Layer 5 of a small transformer language model trained on English Wikipedia (12 layers, counted from 0, width 128).
A neuron's activation on a vector x is SiLU(gate . x) times (in . x), where the dot is the dot product.

Input weights of the MLP neurons that the questions are about. A number n stands for (n - 500) times 0.0022.
n63 gate: 450 342 703 552 582 653 371 533 432 284 546 418 373 385 371 446 347 593 428 291 553 587 497 597 423 631 570 483 484 536 612 319 309 608 589 697 392 327 451 264 510 571 553 378 566 775 347 551 468 337 395 503 451 526 282 733 507 666 407 330 523 436 296 621 559 430 424 520 454 369 493 440 500 460 503 368 439 610 586 374 450 530 516 602 543 483 599 596 544 288 470 448 541 575 576 405 457 551 460 579 414 803 547 452 542 539 480 543 453 529 540 470 428 229 500 523 427 414 452 399 636 560 503 455 701 648 542 324
n73 gate: 431 446 517 685 792 513 427 530 441 393 456 386 583 345 483 572 537 517 530 381 581 404 590 326 476 544 564 600 597 402 576 483 404 249 412 418 583 727 704 453 395 381 257 434 673 535 423 517 467 459 368 629 560 500 500 338 527 432 401 500 619 510 308 414 413 623 632 601 628 256 510 477 651 613 601 649 589 616 548 507 422 564 530 409 561 427 291 534 542 372 507 510 474 527 446 577 810 286 658 490 503 365 497 468 563 635 626 429 442 500 631 289 480 361 342 449 564 340 441 437 636 677 430 408 376 433 705 653
n134 gate: 476 551 490 550 476 639 394 677 486 399 480 633 564 412 737 448 634 275 374 393 381 634 629 299 583 351 730 653 436 377 440 470 295 280 401 645 650 603 497 629 420 356 466 581 445 546 463 624 407 445 889 291 551 705 579 564 280 521 593 425 486 462 427 696 548 472 685 534 462 581 379 471 465 600 565 594 681 514 318 521 445 617 476 262 363 560 507 599 346 453 592 402 401 517 343 616 578 588 441 534 302 520 462 546 601 527 356 520 358 408 493 376 459 580 601 559 442 483 413 409 664 476 510 607 545 510 584 397
n205 gate: 524 444 617 571 369 622 360 421 368 580 308 197 549 586 367 433 333 333 553 574 500 334 669 537 601 608 723 541 434 451 503 598 473 575 602 638 392 490 598 289 461 572 483 517 560 647 585 524 464 207 531 454 588 435 500 598 493 657 577 487 513 352 493 561 546 497 473 361 609 700 405 513 389 497 579 387 416 466 297 517 417 537 461 368 563 405 503 642 592 523 467 763 481 395 329 543 678 417 557 457 404 636 558 593 585 437 523 497 245 487 618 537 355 675 288 647 424 337 432 428 302 594 526 410 493 526 506 697
n218 gate: 707 314 318 434 726 388 427 561 660 214 527 503 540 422 643 441 637 627 639 526 334 587 576 562 531 685 507 583 557 483 507 547 445 356 571 404 514 312 470 426 730 537 446 794 401 622 362 584 278 480 545 391 497 684 612 523 466 603 442 453 524 790 455 542 544 620 398 422 568 524 567 552 300 462 470 367 340 497 418 581 541 364 524 466 432 570 584 405 587 450 568 547 339 497 375 466 470 490 400 599 270 720 372 525 332 557 463 351 359 594 580 596 493 360 586 568 483 670 487 463 457 572 645 631 617 537 450 757
n227 gate: 325 381 585 585 445 513 360 590 527 346 565 539 398 468 451 572 666 484 571 478 162 506 543 343 441 500 493 543 542 439 477 274 582 679 513 454 348 396 506 519 280 532 519 593 708 407 436 487 402 552 357 357 414 497 668 675 439 516 559 574 520 642 395 467 555 702 322 303 545 538 532 438 579 588 678 459 627 585 454 463 227 432 519 561 383 540 543 687 417 412 481 478 387 315 622 465 578 488 395 731 568 329 441 389 538 284 578 548 418 497 507 298 587 567 582 477 387 458 389 446 557 304 580 561 493 542 608 402
n234 gate: 454 372 567 639 521 557 457 365 468 387 486 635 479 310 654 426 514 528 476 334 535 391 535 504 521 493 364 553 582 614 390 374 564 661 524 637 390 547 555 531 359 490 222 200 580 600 503 342 591 378 440 371 609 432 601 527 579 262 416 445 605 648 257 394 431 671 510 431 878 565 493 337 557 651 458 307 432 454 584 615 549 430 428 383 402 521 675 767 543 541 252 228 430 627 621 376 632 480 454 521 414 413 578 583 586 490 552 403 574 441 585 374 442 493 288 346 323 538 469 473 354 626 559 410 433 396 473 507
n237 gate: 473 446 514 714 493 363 542 697 435 614 376 436 317 590 446 534 686 469 567 395 316 470 565 561 446 503 652 346 527 607 438 414 366 503 416 595 586 457 450 517 555 596 534 323 507 323 706 723 448 571 438 402 513 334 574 543 637 547 571 523 463 483 613 479 403 639 436 181 594 583 483 345 449 792 450 267 490 319 561 451 591 500 540 697 558 572 510 450 566 670 570 507 389 586 530 627 631 368 247 547 268 618 404 451 487 570 463 403 486 386 455 270 493 385 387 347 251 405 645 510 507 429 557 602 473 419 391 463
n247 gate: 576 419 323 506 426 641 567 513 437 654 542 410 510 674 542 421 725 320 448 279 465 398 470 487 546 609 497 672 529 729 341 236 424 484 442 595 589 487 609 638 600 214 464 370 503 557 449 410 541 673 450 494 679 659 396 573 407 432 435 548 669 490 622 616 432 451 448 481 629 628 417 512 454 539 400 598 624 441 445 326 773 539 622 481 507 460 477 555 407 585 448 644 425 714 481 455 584 354 520 506 400 613 391 396 378 400 594 658 487 362 520 546 590 376 559 523 438 507 367 494 478 484 442 625 536 358 747 412
n291 gate: 585 522 490 553 478 373 487 602 654 649 468 716 595 611 403 601 468 477 417 653 519 629 588 552 325 503 625 461 433 408 539 588 252 595 474 419 350 512 547 497 590 622 423 464 526 605 519 394 435 465 716 673 503 576 554 330 529 616 465 592 349 490 559 493 268 371 625 538 510 573 506 574 585 403 551 519 578 769 275 626 671 564 421 497 658 513 523 724 365 556 315 300 376 579 545 315 612 531 591 542 567 270 663 480 598 577 378 500 529 411 497 513 500 629 393 352 619 461 456 367 519 452 678 540 461 669 547 448
n319 gate: 517 356 487 372 487 456 669 373 406 403 363 555 409 559 385 493 460 686 444 586 405 580 346 483 493 383 480 467 659 624 597 574 517 536 660 490 503 624 678 366 678 580 405 497 530 534 503 290 561 563 446 431 671 474 503 584 594 589 510 578 391 603 267 627 591 404 349 438 716 575 481 261 403 427 585 500 256 420 648 357 474 602 412 445 602 530 446 569 453 436 432 484 513 659 435 379 484 421 550 424 415 585 567 697 250 533 444 438 391 787 380 658 562 474 610 315 467 523 327 413 339 487 432 585 740 516 587 629
n63 in: 290 635 450 674 599 552 555 553 660 474 340 624 416 496 647 464 550 421 688 573 525 566 536 313 399 447 657 565 563 659 434 402 192 560 408 424 652 441 521 394 435 559 472 258 368 683 655 301 500 561 365 475 637 647 436 430 609 539 539 486 353 435 460 245 606 446 525 553 681 644 514 602 641 450 468 660 556 586 672 795 332 272 634 564 418 372 595 237 536 548 472 535 548 686 348 752 550 531 279 504 539 429 558 448 395 521 450 571 388 712 456 575 528 368 250 382 471 486 524 553 469 443 500 411 540 262 632 522
n73 in: 481 612 549 478 452 769 709 519 562 579 436 590 775 489 651 305 523 500 511 603 425 504 515 663 595 455 511 538 463 451 631 482 443 556 534 607 577 551 496 425 620 681 515 558 610 399 441 609 650 855 685 492 700 326 553 559 504 398 474 548 651 359 733 293 302 670 387 444 665 467 307 982 527 390 496 706 305 686 311 671 322 617 276 504 447 481 566 710 408 573 537 582 467 530 455 579 590 500 557 583 507 384 630 597 459 545 277 605 318 504 504 372 660 456 485 549 617 636 599 329 504 420 545 461 496 481 353 655
n134 in: 490 462 436 531 519 603 390 678 542 616 610 441 528 497 563 478 538 236 453 310 406 506 702 236 436 587 715 378 438 453 362 589 247 547 513 522 570 421 494 553 768 438 663 477 538 626 497 480 463 427 474 494 494 550 500 472 456 832 582 491 535 305 519 571 550 475 437 462 437 649 494 356 535 744 462 503 580 481 513 490 611 686 410 478 487 729 503 418 436 531 628 332 500 543 497 500 597 617 273 440 296 381 445 392 497 550 459 434 408 512 551 329 497 411 513 604 528 408 488 609 531 532 453 480 305 481 491 310
n205 in: 626 474 340 563 399 384 713 294 477 619 695 433 396 418 553 504 625 591 628 320 470 600 412 500 523 481 602 415 474 463 396 263 400 686 801 458 289 610 534 384 325 651 459 593 515 674 422 636 397 511 724 379 530 459 391 615 601 633 583 818 424 492 316 377 609 659 715 436 658 470 485 558 465 496 774 441 696 458 591 492 186 519 601 418 576 407 527 421 550 515 590 608 416 448 519 673 508 439 259 387 530 357 442 137 504 429 583 402 500 653 431 288 310 589 680 572 655 318 485 504 493 302 436 480 339 620 467 492
n218 in: 477 577 639 578 519 550 708 529 526 375 452 379 548 573 645 438 629 623 410 603 260 610 503 383 240 392 300 569 487 446 454 569 333 541 724 624 582 419 490 459 621 585 519 321 526 407 478 463 656 510 461 484 547 509 526 494 554 387 506 471 355 490 412 562 292 403 387 551 596 462 516 503 582 438 718 462 676 659 548 510 484 519 436 321 565 329 387 388 648 525 596 481 345 354 443 433 599 632 513 696 481 529 369 770 316 516 516 401 481 701 520 400 522 475 474 565 529 610 340 427 632 273 401 507 445 401 641 387
n227 in: 496 654 378 749 562 563 468 390 472 311 428 438 609 408 424 532 625 465 641 389 541 486 374 497 333 442 469 475 435 407 313 740 581 514 665 465 367 450 544 521 523 510 466 642 632 486 626 693 537 448 422 548 520 514 476 503 302 455 618 729 625 532 349 602 572 625 424 500 500 548 300 559 560 486 297 295 541 381 732 525 372 338 346 329 403 408 646 634 447 788 253 432 570 507 490 473 459 358 612 459 349 376 461 421 510 462 417 534 542 490 500 445 527 351 258 642 459 542 726 469 355 521 209 425 427 679 443 399
n234 in: 511 411 580 395 440 583 526 600 555 349 632 564 259 682 561 624 633 536 657 385 571 363 558 656 507 457 604 474 550 667 588 662 474 390 339 485 347 514 493 774 472 567 615 511 428 371 465 496 416 507 261 579 444 426 568 75 539 424 529 447 360 664 485 335 468 615 593 900 661 518 542 332 533 677 336 381 447 536 615 641 604 421 482 539 608 632 430 672 408 256 539 482 583 705 536 639 493 610 482 665 561 564 500 474 327 536 353 586 663 532 453 223 571 472 453 312 643 514 528 475 500 540 678 493 493 432 437 525
n237 in: 331 467 510 344 503 603 407 593 364 577 317 414 632 599 641 398 513 534 467 571 490 461 490 449 557 530 500 558 470 520 520 582 202 619 553 453 673 442 582 321 555 474 663 514 517 335 688 562 416 550 561 593 477 546 480 490 246 503 426 523 470 358 500 446 477 678 387 417 753 694 454 580 541 574 404 341 317 402 473 310 279 406 444 378 540 538 452 530 462 584 351 427 358 263 321 590 513 478 402 483 301 716 401 649 322 367 393 497 409 374 476 480 566 477 602 537 250 393 422 546 422 594 384 368 324 500 380 332
n247 in: 439 467 326 590 577 442 665 464 555 635 622 358 424 530 437 600 734 419 521 395 473 494 500 422 693 574 545 700 497 613 561 427 491 518 500 280 743 503 612 606 569 392 640 445 578 494 409 555 448 632 430 384 459 570 512 640 376 422 506 524 703 342 554 533 494 509 437 414 613 482 444 526 552 614 423 558 666 545 527 531 614 593 648 396 560 421 614 604 323 390 482 765 374 521 470 390 542 491 491 682 482 589 281 519 441 456 602 592 401 382 430 632 535 506 536 503 414 503 488 588 459 542 420 655 551 491 692 617
n291 in: 574 559 430 465 620 608 476 647 678 476 726 454 506 386 487 550 507 603 536 285 647 284 470 530 623 493 632 393 324 565 466 503 557 513 320 337 406 474 464 650 519 423 569 493 480 338 318 599 500 520 591 329 464 377 543 661 516 232 371 409 615 386 637 510 520 278 352 497 559 656 516 557 396 318 448 240 539 699 685 673 391 619 458 480 500 456 578 349 389 471 722 503 522 448 582 461 624 560 306 467 533 310 557 520 477 549 388 578 566 493 550 424 507 426 583 533 372 582 404 678 471 510 634 644 697 464 603 397
n319 in: 486 427 560 494 533 699 569 520 415 602 590 447 523 447 490 463 473 705 380 445 560 432 371 577 453 427 533 534 441 503 612 578 300 283 387 679 537 238 747 464 374 559 560 431 463 507 464 466 523 353 377 637 372 608 523 399 540 654 627 573 279 646 304 497 388 510 500 341 357 319 507 497 574 735 493 513 435 742 564 593 517 383 427 318 517 350 548 367 473 649 467 480 619 333 335 646 550 455 341 553 467 553 517 390 664 460 393 477 567 490 459 500 751 370 503 657 570 690 636 697 448 453 675 510 601 560 637 419

Each question shows a token from some text and the vector x that enters the MLP there. A number n stands for (n - 500) times 0.0057.

" b": 486 489 495 432 592 563 637 349 419 635 408 596 571 506 840 540 461 503 397 365 509 507 396 505 569 583 468 391 454 429 449 506 553 647 490 371 626 540 497 461 399 427 603 541 392 432 531 360 398 607 440 436 349 391 397 570 404 402 267 484 541 518 445 559 464 515 519 431 385 534 679 567 585 657 468 593 484 378 480 674 537 354 466 475 540 429 409 413 492 697 493 566 475 315 513 474 418 649 369 393 427 484 470 532 456 589 564 395 410 435 475 459 516 420 413 487 611 512 489 404 639 590 493 534 500 473 457 519
Which neuron lights up most? n227

"ation": 369 525 453 510 594 399 494 394 579 650 454 521 580 490 440 477 364 591 551 349 387 424 308 390 628 708 456 541 434 508 551 510 617 451 503 384 676 466 454 411 301 485 519 380 467 597 378 403 506 560 656 456 281 500 562 506 484 545 474 396 481 457 504 550 545 483 607 550 397 490 531 428 557 406 335 583 451 467 421 655 512 580 502 509 443 581 542 477 489 582 242 488 565 390 526 457 615 424 426 311 462 525 497 400 393 510 601 422 535 584 466 464 700 451 415 656 618 471 524 500 589 521 415 474 382 598 361 610
The three highest activations, in order: n218, n234, n291

" m": 532 630 511 460 440 536 577 308 497 678 400 458 483 472 676 481 416 678 381 298 493 553 431 468 637 622 550 378 434 429 496 422 456 544 464 644 581 529 366 511 410 378 694 550 511 378 469 311 497 576 416 452 361 490 429 485 517 478 338 434 531 400 428 512 362 594 488 343 453 445 588 491 467 587 450 523 322 474 381 507 513 379 524 410 524 472 401 550 425 632 576 580 550 347 560 509 344 680 357 500 417 387 519 568 485 478 381 477 529 324 384 530 393 494 470 466 519 457 481 399 535 610 412 579 495 498 557 584
Which neuron lights up most? n237

"et": 445 674 453 440 459 548 481 417 591 445 479 351 475 536 452 486 506 498 536 401 391 590 652 385 632 603 486 386 491 593 642 471 596 423 340 657 609 483 395 460 394 515 558 627 412 607 443 399 588 589 482 438 147 474 470 558 508 394 439 417 541 330 673 350 498 420 571 581 366 515 369 439 528 554 531 538 325 325 643 512 405 429 569 499 630 440 403 468 484 565 435 530 464 506 496 470 267 737 648 505 523 382 603 545 534 543 446 595 498 467 575 580 472 325 516 507 490 513 562 559 451 562 525 554 728 677 484 489
Which two neurons fire most, strongest first? n205, n218

" sh": 561 668 431 398 541 519 555 439 666 556 392 470 583 352 671 524 521 465 453 423 480 625 500 512 568 639 605 407 470 444 421 515 476 549 472 400 718 709 548 486 465 610 518 627 523 492 491 390 292 580 479 425 540 324 491 528 571 591 422 471 643 410 296 507 620 368 542 341 330 468 468 480 542 652 465 551 607 432 539 612 457 451 583 407 433 520 299 589 459 559 620 439 434 492 433 492 345 684 429 417 473 541 510 484 544 467 446 476 583 339 477 473 426 513 472 541 722 584 634 490 633 508 464 526 625 398 392 496
Which neuron lights up most? n134

"ace": 350 496 531 549 548 614 451 478 622 591 344 361 524 450 465 500 508 614 419 364 403 434 493 485 675 460 637 477 284 488 587 534 545 484 571 416 583 503 475 577 621 450 489 614 434 646 522 418 316 678 576 508 327 350 591 489 512 414 489 343 432 455 526 514 449 537 571 579 597 472 314 515 460 439 371 656 486 474 485 594 630 612 562 519 511 569 424 494 401 500 514 454 543 534 677 456 557 549 647 412 516 436 414 499 482 600 484 441 559 565 502 366 557 396 488 410 862 534 561 479 495 552 313 448 409 595 344 351
Which neuron lights up most? n73

"0": 330 569 469 408 447 511 240 383 484 605 426 400 391 430 460 492 447 509 446 372 597 654 295 595 508 600 567 481 501 421 554 644 443 516 420 493 525 461 465 460 447 571 527 492 373 573 595 487 477 575 434 479 525 391 434 462 578 442 532 469 398 394 485 566 435 505 560 424 545 378 463 440 400 612 358 610 347 413 511 508 571 487 535 429 546 516 451 535 425 471 581 442 543 371 460 442 358 821 464 490 602 519 522 454 428 535 462 524 466 494 362 775 456 508 441 372 437 392 495 555 359 670 414 495 647 469 605 519
The three highest activations, in order: n319, n63, n218

" c": 476 506 392 543 472 506 561 308 521 597 367 496 562 543 536 444 453 584 368 440 334 427 376 550 657 586 519 459 267 519 526 523 392 521 433 447 554 575 514 629 408 510 491 554 507 400 463 450 497 565 315 327 310 492 385 580 497 465 287 508 467 488 490 550 439 552 537 445 367 551 624 457 499 556 457 613 512 451 463 554 633 421 598 287 541 502 369 609 501 579 602 523 531 409 388 417 264 786 389 503 533 438 607 561 508 505 528 468 499 370 437 460 344 562 444 488 615 491 550 419 581 558 501 417 387 323 392 478
Which two neurons fire most, strongest first? n227, n63

" ": 387 472 531 501 421 297 476 305 481 550 441 433 596 450 558 530 464 539 481 418 528 479 319 450 503 597 569 487 366 452 525 509 466 593 523 453 711 668 519 476 530 516 467 586 499 435 554 623 431 491 414 458 474 498 339 456 562 407 369 470 411 506 277 462 422 539 546 479 387 450 535 541 471 491 515 641 383 450 372 437 552 190 524 531 494 625 333 516 488 540 556 600 499 391 615 327 404 747 406 555 691 464 394 615 435 514 635 561 516 409 455 543 531 522 621 571 588 460 592 428 547 578 504 600 480 513 405 559
Which neuron lights up most? n291

" up": 432 498 333 535 318 370 644 366 519 558 356 360 574 712 491 537 423 509 483 404 337 503 515 583 576 553 564 465 392 408 592 516 643 377 438 418 705 562 441 473 465 429 649 699 355 472 419 466 560 577 592 591 331 500 472 365 615 466 455 533 319 498 453 450 631 366 522 686 320 571 509 494 573 571 561 498 422 410 531 550 514 634 671 487 558 343 407 452 424 551 587 494 452 396 465 501 411 598 622 536 544 374 420 466 534 562 591 535 552 524 412 652 532 412 428 493 681 454 603 403 589 504 473 666 576 505 504 637
Which neuron lights up most? n237

"6": 456 575 522 408 390 530 188 410 466 572 478 472 420 499 511 519 507 613 555 317 552 632 285 431 459 565 536 503 404 465 605 585 428 535 550 471 576 459 457 568 338 617 546 522 482 615 572 530 534 617 398 478 294 499 378 447 672 544 440 517 445 612 495 579 512 638 582 469 450 431 442 454 543 406 351 648 392 457 512 534 529 561 550 449 489 486 396 497 465 469 523 533 479 319 377 459 296 842 481 561 608 501 486 453 515 524 538 554 411 474 443 748 623 574 540 393 454 487 548 448 476 599 438 402 620 527 471 614
The most active neuron and its activation: n291, at about 0.61

" H": 447 666 465 592 312 325 517 383 572 645 524 486 534 514 632 570 489 600 503 384 422 547 503 519 439 571 549 379 389 391 466 489 427 509 465 443 690 650 487 474 413 436 243 479 442 404 571 392 424 507 436 547 512 576 616 527 481 464 472 451 533 377 585 500 603 561 448 348 438 468 492 434 534 512 561 489 558 484 600 584 509 493 547 505 566 486 261 486 475 524 376 537 444 390 532 458 177 723 414 464 368 498 340 714 474 494 593 456 490 323 451 447 481 500 568 502 671 490 594 467 650 511 460 587 328 458 386 494
The most active neuron and its activation: n237, at about 1.9

"s": 364 710 344 488 443 443 430 432 512 424 449 505 665 535 514 592 524 566 580 451 479 582 302 408 555 619 417 473 398 547 397 454 612 542 550 302 604 487 663 481 389 346 480 642 360 478 473 268 651 555 673 530 404 525 438 386 392 472 555 473 560 353 454 420 535 577 502 463 451 369 539 438 531 606 522 638 359 473 427 499 554 526 557 433 417 573 522 413 493 536 299 467 668 578 555 526 429 836 496 473 500 570 499 443 425 524 521 524 438 492 503 535 482 503 640 515 576 505 651 475 565 645 508 589 547 477 417 618
Which two neurons fire most, strongest first? n291, n234

" of": 395 551 396 621 418 220 502 371 538 613 361 346 458 348 603 526 504 514 493 378 574 559 479 364 510 721 606 533 438 505 486 534 516 524 334 485 483 477 458 536 485 401 398 639 474 430 573 428 593 508 404 575 353 437 387 408 550 487 483 413 414 518 395 468 571 454 477 424 562 339 545 417 512 486 396 519 429 471 479 529 323 576 458 444 527 429 526 578 365 646 533 452 578 603 482 422 439 677 546 621 559 449 457 536 199 480 565 559 524 529 624 447 528 563 530 612 629 497 594 293 504 534 523 661 487 488 506 507
Which neuron lights up most? n237

"r": 435 496 470 541 548 375 550 494 452 515 593 749 561 536 409 426 409 736 588 378 479 502 425 493 573 640 439 320 268 516 374 602 555 552 467 355 550 460 595 478 509 507 531 596 535 429 366 439 405 483 581 529 244 402 321 532 457 388 533 542 593 452 431 480 436 522 595 389 429 351 471 465 574 387 524 558 368 458 510 624 459 532 468 443 545 481 586 322 503 685 274 274 405 309 472 481 547 432 499 509 508 339 431 529 441 675 639 452 521 505 426 500 547 558 525 576 569 407 543 519 508 333 488 472 453 415 399 606
Which two neurons fire most, strongest first? n291, n63

"9": 491 629 596 499 556 677 363 391 473 509 452 596 525 502 507 567 483 569 462 411 573 567 407 627 462 572 610 239 463 512 652 479 607 475 543 382 592 433 297 377 294 636 581 600 557 481 561 563 521 484 578 423 474 560 374 380 645 526 448 471 536 527 427 539 549 650 530 495 446 467 417 612 658 476 405 578 432 480 517 569 548 497 556 370 381 511 419 462 333 553 568 529 404 390 574 338 382 801 530 572 672 518 527 374 462 433 613 594 460 471 408 547 561 591 528 488 438 565 547 500 443 440 529 632 403 503 444 646
The three highest activations, in order: n134, n218, n237

"ark": 470 490 387 526 437 439 439 397 652 627 576 675 328 576 535 498 537 557 408 435 452 463 647 366 528 626 485 365 325 596 639 563 478 471 531 472 592 709 451 445 451 542 486 710 482 570 559 416 422 477 510 625 365 507 554 527 504 427 604 314 468 463 541 567 565 565 531 459 327 504 339 365 468 543 586 469 512 406 420 564 439 500 491 514 666 665 399 410 540 486 332 565 467 429 620 483 402 421 395 527 480 523 407 544 454 307 423 379 557 402 400 429 493 403 416 526 659 611 385 486 365 392 321 531 380 425 432 556
The three highest activations, in order: n73, n237, n63

"ed": 235 481 379 526 318 353 485 453 679 666 390 381 599 539 607 484 498 504 585 415 459 528 422 479 457 614 521 377 329 464 585 527 590 552 515 433 462 475 554 474 385 380 496 664 375 430 635 481 551 610 535 469 366 486 559 338 509 516 468 421 570 385 473 489 601 403 614 372 521 376 470 375 518 693 465 611 375 432 515 460 493 492 487 509 484 517 483 580 386 538 420 576 585 468 526 480 576 640 502 570 461 634 547 488 303 539 579 553 534 507 519 425 574 561 566 574 800 451 540 310 446 460 471 496 508 460 440 677
Which two neurons fire most, strongest first? n291, n218

" ad": 424 569 454 447 465 544 632 432 561 563 384 320 447 476 534 601 367 433 394 371 587 468 320 663 492 567 485 504 282 416 521 578 511 532 402 655 716 589 343 464 542 501 607 500 362 461 320 374 471 597 509 498 278 398 432 513 502 435 476 378 599 426 459 552 591 466 538 456 279 369 455 569 519 550 438 505 609 533 466 474 546 337 569 289 517 583 443 625 569 600 435 463 553 458 532 473 503 666 355 426 541 470 556 631 465 436 457 395 562 538 661 446 529 625 581 447 584 412 578 488 520 557 573 571 585 403 551 560
The three highest activations, in order: n205, n227, n237

"ings": 320 562 306 546 703 627 497 385 651 699 313 506 619 541 460 415 523 585 500 478 498 560 455 527 531 647 517 378 486 544 462 478 679 550 289 465 634 601 406 521 409 482 450 529 398 501 379 502 555 583 573 611 520 665 502 446 520 516 604 485 472 386 430 439 502 429 500 552 458 555 567 539 621 603 529 632 501 433 577 516 591 629 558 554 518 656 286 379 531 617 454 576 518 503 527 489 439 676 404 512 462 473 569 516 310 569 405 475 518 623 400 344 609 505 499 627 528 413 571 457 531 645 486 664 511 483 543 543
The most active neuron and its activation: n73, at about 0.61

"20": 409 509 643 438 429 577 323 365 463 658 530 486 476 465 381 508 494 461 516 335 526 560 371 633 528 659 612 324 399 464 574 438 421 507 400 399 652 572 388 440 495 601 504 443 446 394 619 567 414 460 542 623 512 505 412 463 583 406 554 426 503 535 458 619 501 564 604 559 368 420 433 567 554 534 455 544 443 437 443 553 593 325 587 418 406 443 260 569 334 541 704 508 472 457 410 429 288 880 495 596 554 495 500 451 510 538 610 560 458 492 358 580 568 574 528 498 495 500 551 428 434 581 543 529 515 525 535 574
Which neuron lights up most? n218

" s": 471 704 473 495 438 512 627 289 528 565 418 520 429 415 808 531 526 598 532 397 456 584 356 480 553 658 526 394 315 460 483 524 477 480 442 452 461 668 444 526 472 390 494 647 568 407 421 393 472 671 449 396 547 508 341 414 416 454 429 397 397 421 326 426 441 658 605 478 479 478 537 482 636 586 589 619 472 463 455 494 486 404 604 585 381 442 444 542 506 581 586 506 537 438 573 542 328 726 321 502 487 448 502 480 513 599 455 451 452 365 524 499 634 559 458 394 672 508 510 455 660 619 410 559 518 429 518 557
Which neuron lights up most? n73

"B": 455 540 460 459 514 378 476 381 582 684 509 516 446 398 675 457 511 538 405 373 428 500 507 597 441 491 497 448 495 513 402 467 584 528 521 417 528 461 555 494 442 574 607 509 468 384 575 447 520 754 538 523 491 462 432 626 530 451 235 596 419 566 479 591 504 504 438 384 581 446 657 530 496 701 448 550 501 378 504 599 609 423 499 378 517 475 389 448 422 726 667 570 453 455 472 534 167 648 373 601 499 566 452 726 374 509 501 473 374 480 469 507 528 366 524 522 517 520 510 422 558 596 512 582 545 489 460 413
The three highest activations, in order: n237, n218, n247

",": 361 463 384 499 471 299 436 499 654 467 352 494 637 476 612 451 415 509 462 418 574 595 230 367 470 586 526 468 490 401 525 539 530 507 513 449 414 634 394 517 377 445 601 569 385 445 570 322 432 545 535 504 390 531 508 475 580 306 536 359 495 565 492 478 661 435 595 422 415 527 448 578 497 496 402 571 394 624 486 436 291 545 497 456 523 562 366 551 260 673 439 472 394 411 491 509 431 689 352 513 623 444 528 608 466 457 428 459 467 544 515 407 465 582 450 542 528 466 514 490 608 594 531 518 460 545 515 523
Which neuron lights up most? n291

" F": 501 718 475 641 462 357 445 384 509 664 476 505 353 382 598 624 445 469 387 315 433 440 409 507 545 566 526 331 559 491 522 584 459 496 515 229 530 525 448 549 490 492 514 545 502 329 548 577 531 571 363 560 426 535 559 471 537 463 288 538 456 543 533 464 561 607 542 423 564 545 506 586 493 522 611 553 519 456 539 636 416 494 555 426 625 615 461 455 596 528 402 515 440 518 603 547 222 683 382 536 444 483 413 574 508 542 730 539 566 413 543 440 420 437 523 471 781 430 633 455 571 484 430 571 359 559 472 529
The most active neuron and its activation: n319, at about 0.33

"e": 460 572 461 483 377 584 404 486 641 607 466 471 373 450 502 430 555 508 530 347 375 575 417 526 467 606 377 438 386 439 584 456 444 448 386 511 508 376 511 518 544 393 507 503 482 473 468 217 507 549 503 514 360 476 322 423 619 406 364 550 392 355 353 700 430 535 500 470 567 401 483 538 572 660 309 647 435 462 458 571 548 416 595 550 444 496 459 611 498 702 530 431 529 593 513 389 488 715 461 656 559 548 522 533 494 486 417 408 501 592 559 462 496 412 479 602 391 542 720 373 565 567 456 372 501 647 421 335
The three highest activations, in order: n63, n234, n205

"ist": 372 602 500 482 378 592 586 461 584 452 440 244 508 486 503 635 623 567 602 364 481 475 347 402 526 569 461 585 369 573 425 594 541 568 525 486 637 509 618 530 385 415 463 524 384 572 363 370 685 533 604 454 447 419 414 577 421 344 470 554 456 458 462 504 536 427 435 396 254 380 503 396 571 378 476 461 345 499 582 689 462 529 455 389 459 486 511 504 420 457 402 439 602 600 472 607 372 588 566 509 453 461 549 544 610 591 357 492 600 354 507 516 510 456 480 486 565 550 567 475 486 680 547 712 610 464 493 624
The three highest activations, in order: n319, n205, n237

" at": 356 566 467 455 480 445 616 395 641 636 386 287 457 463 613 517 375 526 440 514 568 442 293 538 423 521 534 465 321 446 458 479 433 480 443 602 683 537 358 534 542 544 571 556 487 388 507 537 473 639 437 637 445 430 416 478 471 605 470 432 327 601 374 496 642 494 588 468 384 484 407 438 460 441 584 566 366 522 421 625 363 509 642 363 622 413 424 520 341 520 475 530 495 498 537 330 337 572 372 614 649 512 482 559 415 436 381 466 523 468 550 419 474 484 572 414 634 550 474 404 505 695 520 480 573 511 556 466
The three highest activations, in order: n319, n227, n134

"ile": 378 363 495 399 349 627 450 391 471 598 425 384 510 581 500 435 443 483 420 454 411 553 406 363 478 589 568 360 407 588 454 580 479 469 483 596 571 347 361 510 322 591 437 588 381 449 411 343 507 570 593 392 414 498 407 569 312 442 469 368 558 449 422 535 536 422 442 556 377 394 561 574 491 517 257 632 539 415 381 468 467 452 551 498 379 541 383 449 394 530 506 602 463 452 591 426 442 695 655 602 616 478 464 514 393 454 473 380 573 538 451 365 536 606 628 426 690 446 628 357 539 544 568 514 639 623 562 363
The most active neuron and its activation: n205, at about 0.4

" with": 435 503 379 433 430 306 615 282 589 609 371 466 582 572 627 553 454 483 496 457 499 580 336 415 468 654 582 528 438 530 459 629 353 393 529 557 627 424 438 524 563 465 628 646 521 422 476 379 522 576 415 602 353 498 270 454 486 489 481 356 422 535 563 509 727 383 472 456 410 487 446 430 556 581 539 525 454 501 403 575 286 605 508 466 589 572 426 497 339 619 576 458 519 512 471 409 362 541 399 543 535 582 486 478 419 490 489 538 511 469 427 419 483 498 498 516 565 482 559 283 575 716 499 655 437 624 523 499
Which neuron lights up most? n134

"outh": 465 593 571 515 528 539 506 397 512 538 425 234 454 581 380 514 495 481 412 427 394 681 501 341 508 492 536 463 497 592 563 572 452 541 456 570 553 562 480 550 592 695 456 598 395 517 577 366 612 576 560 561 246 564 482 505 401 307 340 382 602 434 523 397 543 307 584 590 299 525 400 529 502 588 392 446 348 405 558 657 514 419 501 408 575 475 404 257 533 539 545 574 583 643 402 487 376 733 593 530 570 403 489 498 438 461 328 492 455 514 491 523 492 352 493 535 478 596 604 474 552 448 325 570 624 649 496 474
The three highest activations, in order: n205, n63, n237

" r": 416 599 376 456 372 418 657 348 476 587 371 463 612 546 649 500 385 433 493 432 398 540 428 537 670 591 542 413 419 422 464 599 495 566 435 438 486 630 545 584 535 436 600 491 454 462 185 411 250 549 563 482 397 393 461 457 494 546 510 413 444 400 439 431 497 456 518 452 615 417 422 451 647 570 567 523 606 398 361 592 524 444 559 447 460 488 269 445 520 580 488 472 499 521 425 519 210 651 494 436 627 442 483 477 509 553 644 578 598 502 439 590 621 517 422 664 551 482 493 472 600 525 507 513 537 548 326 399
Which neuron lights up most? n227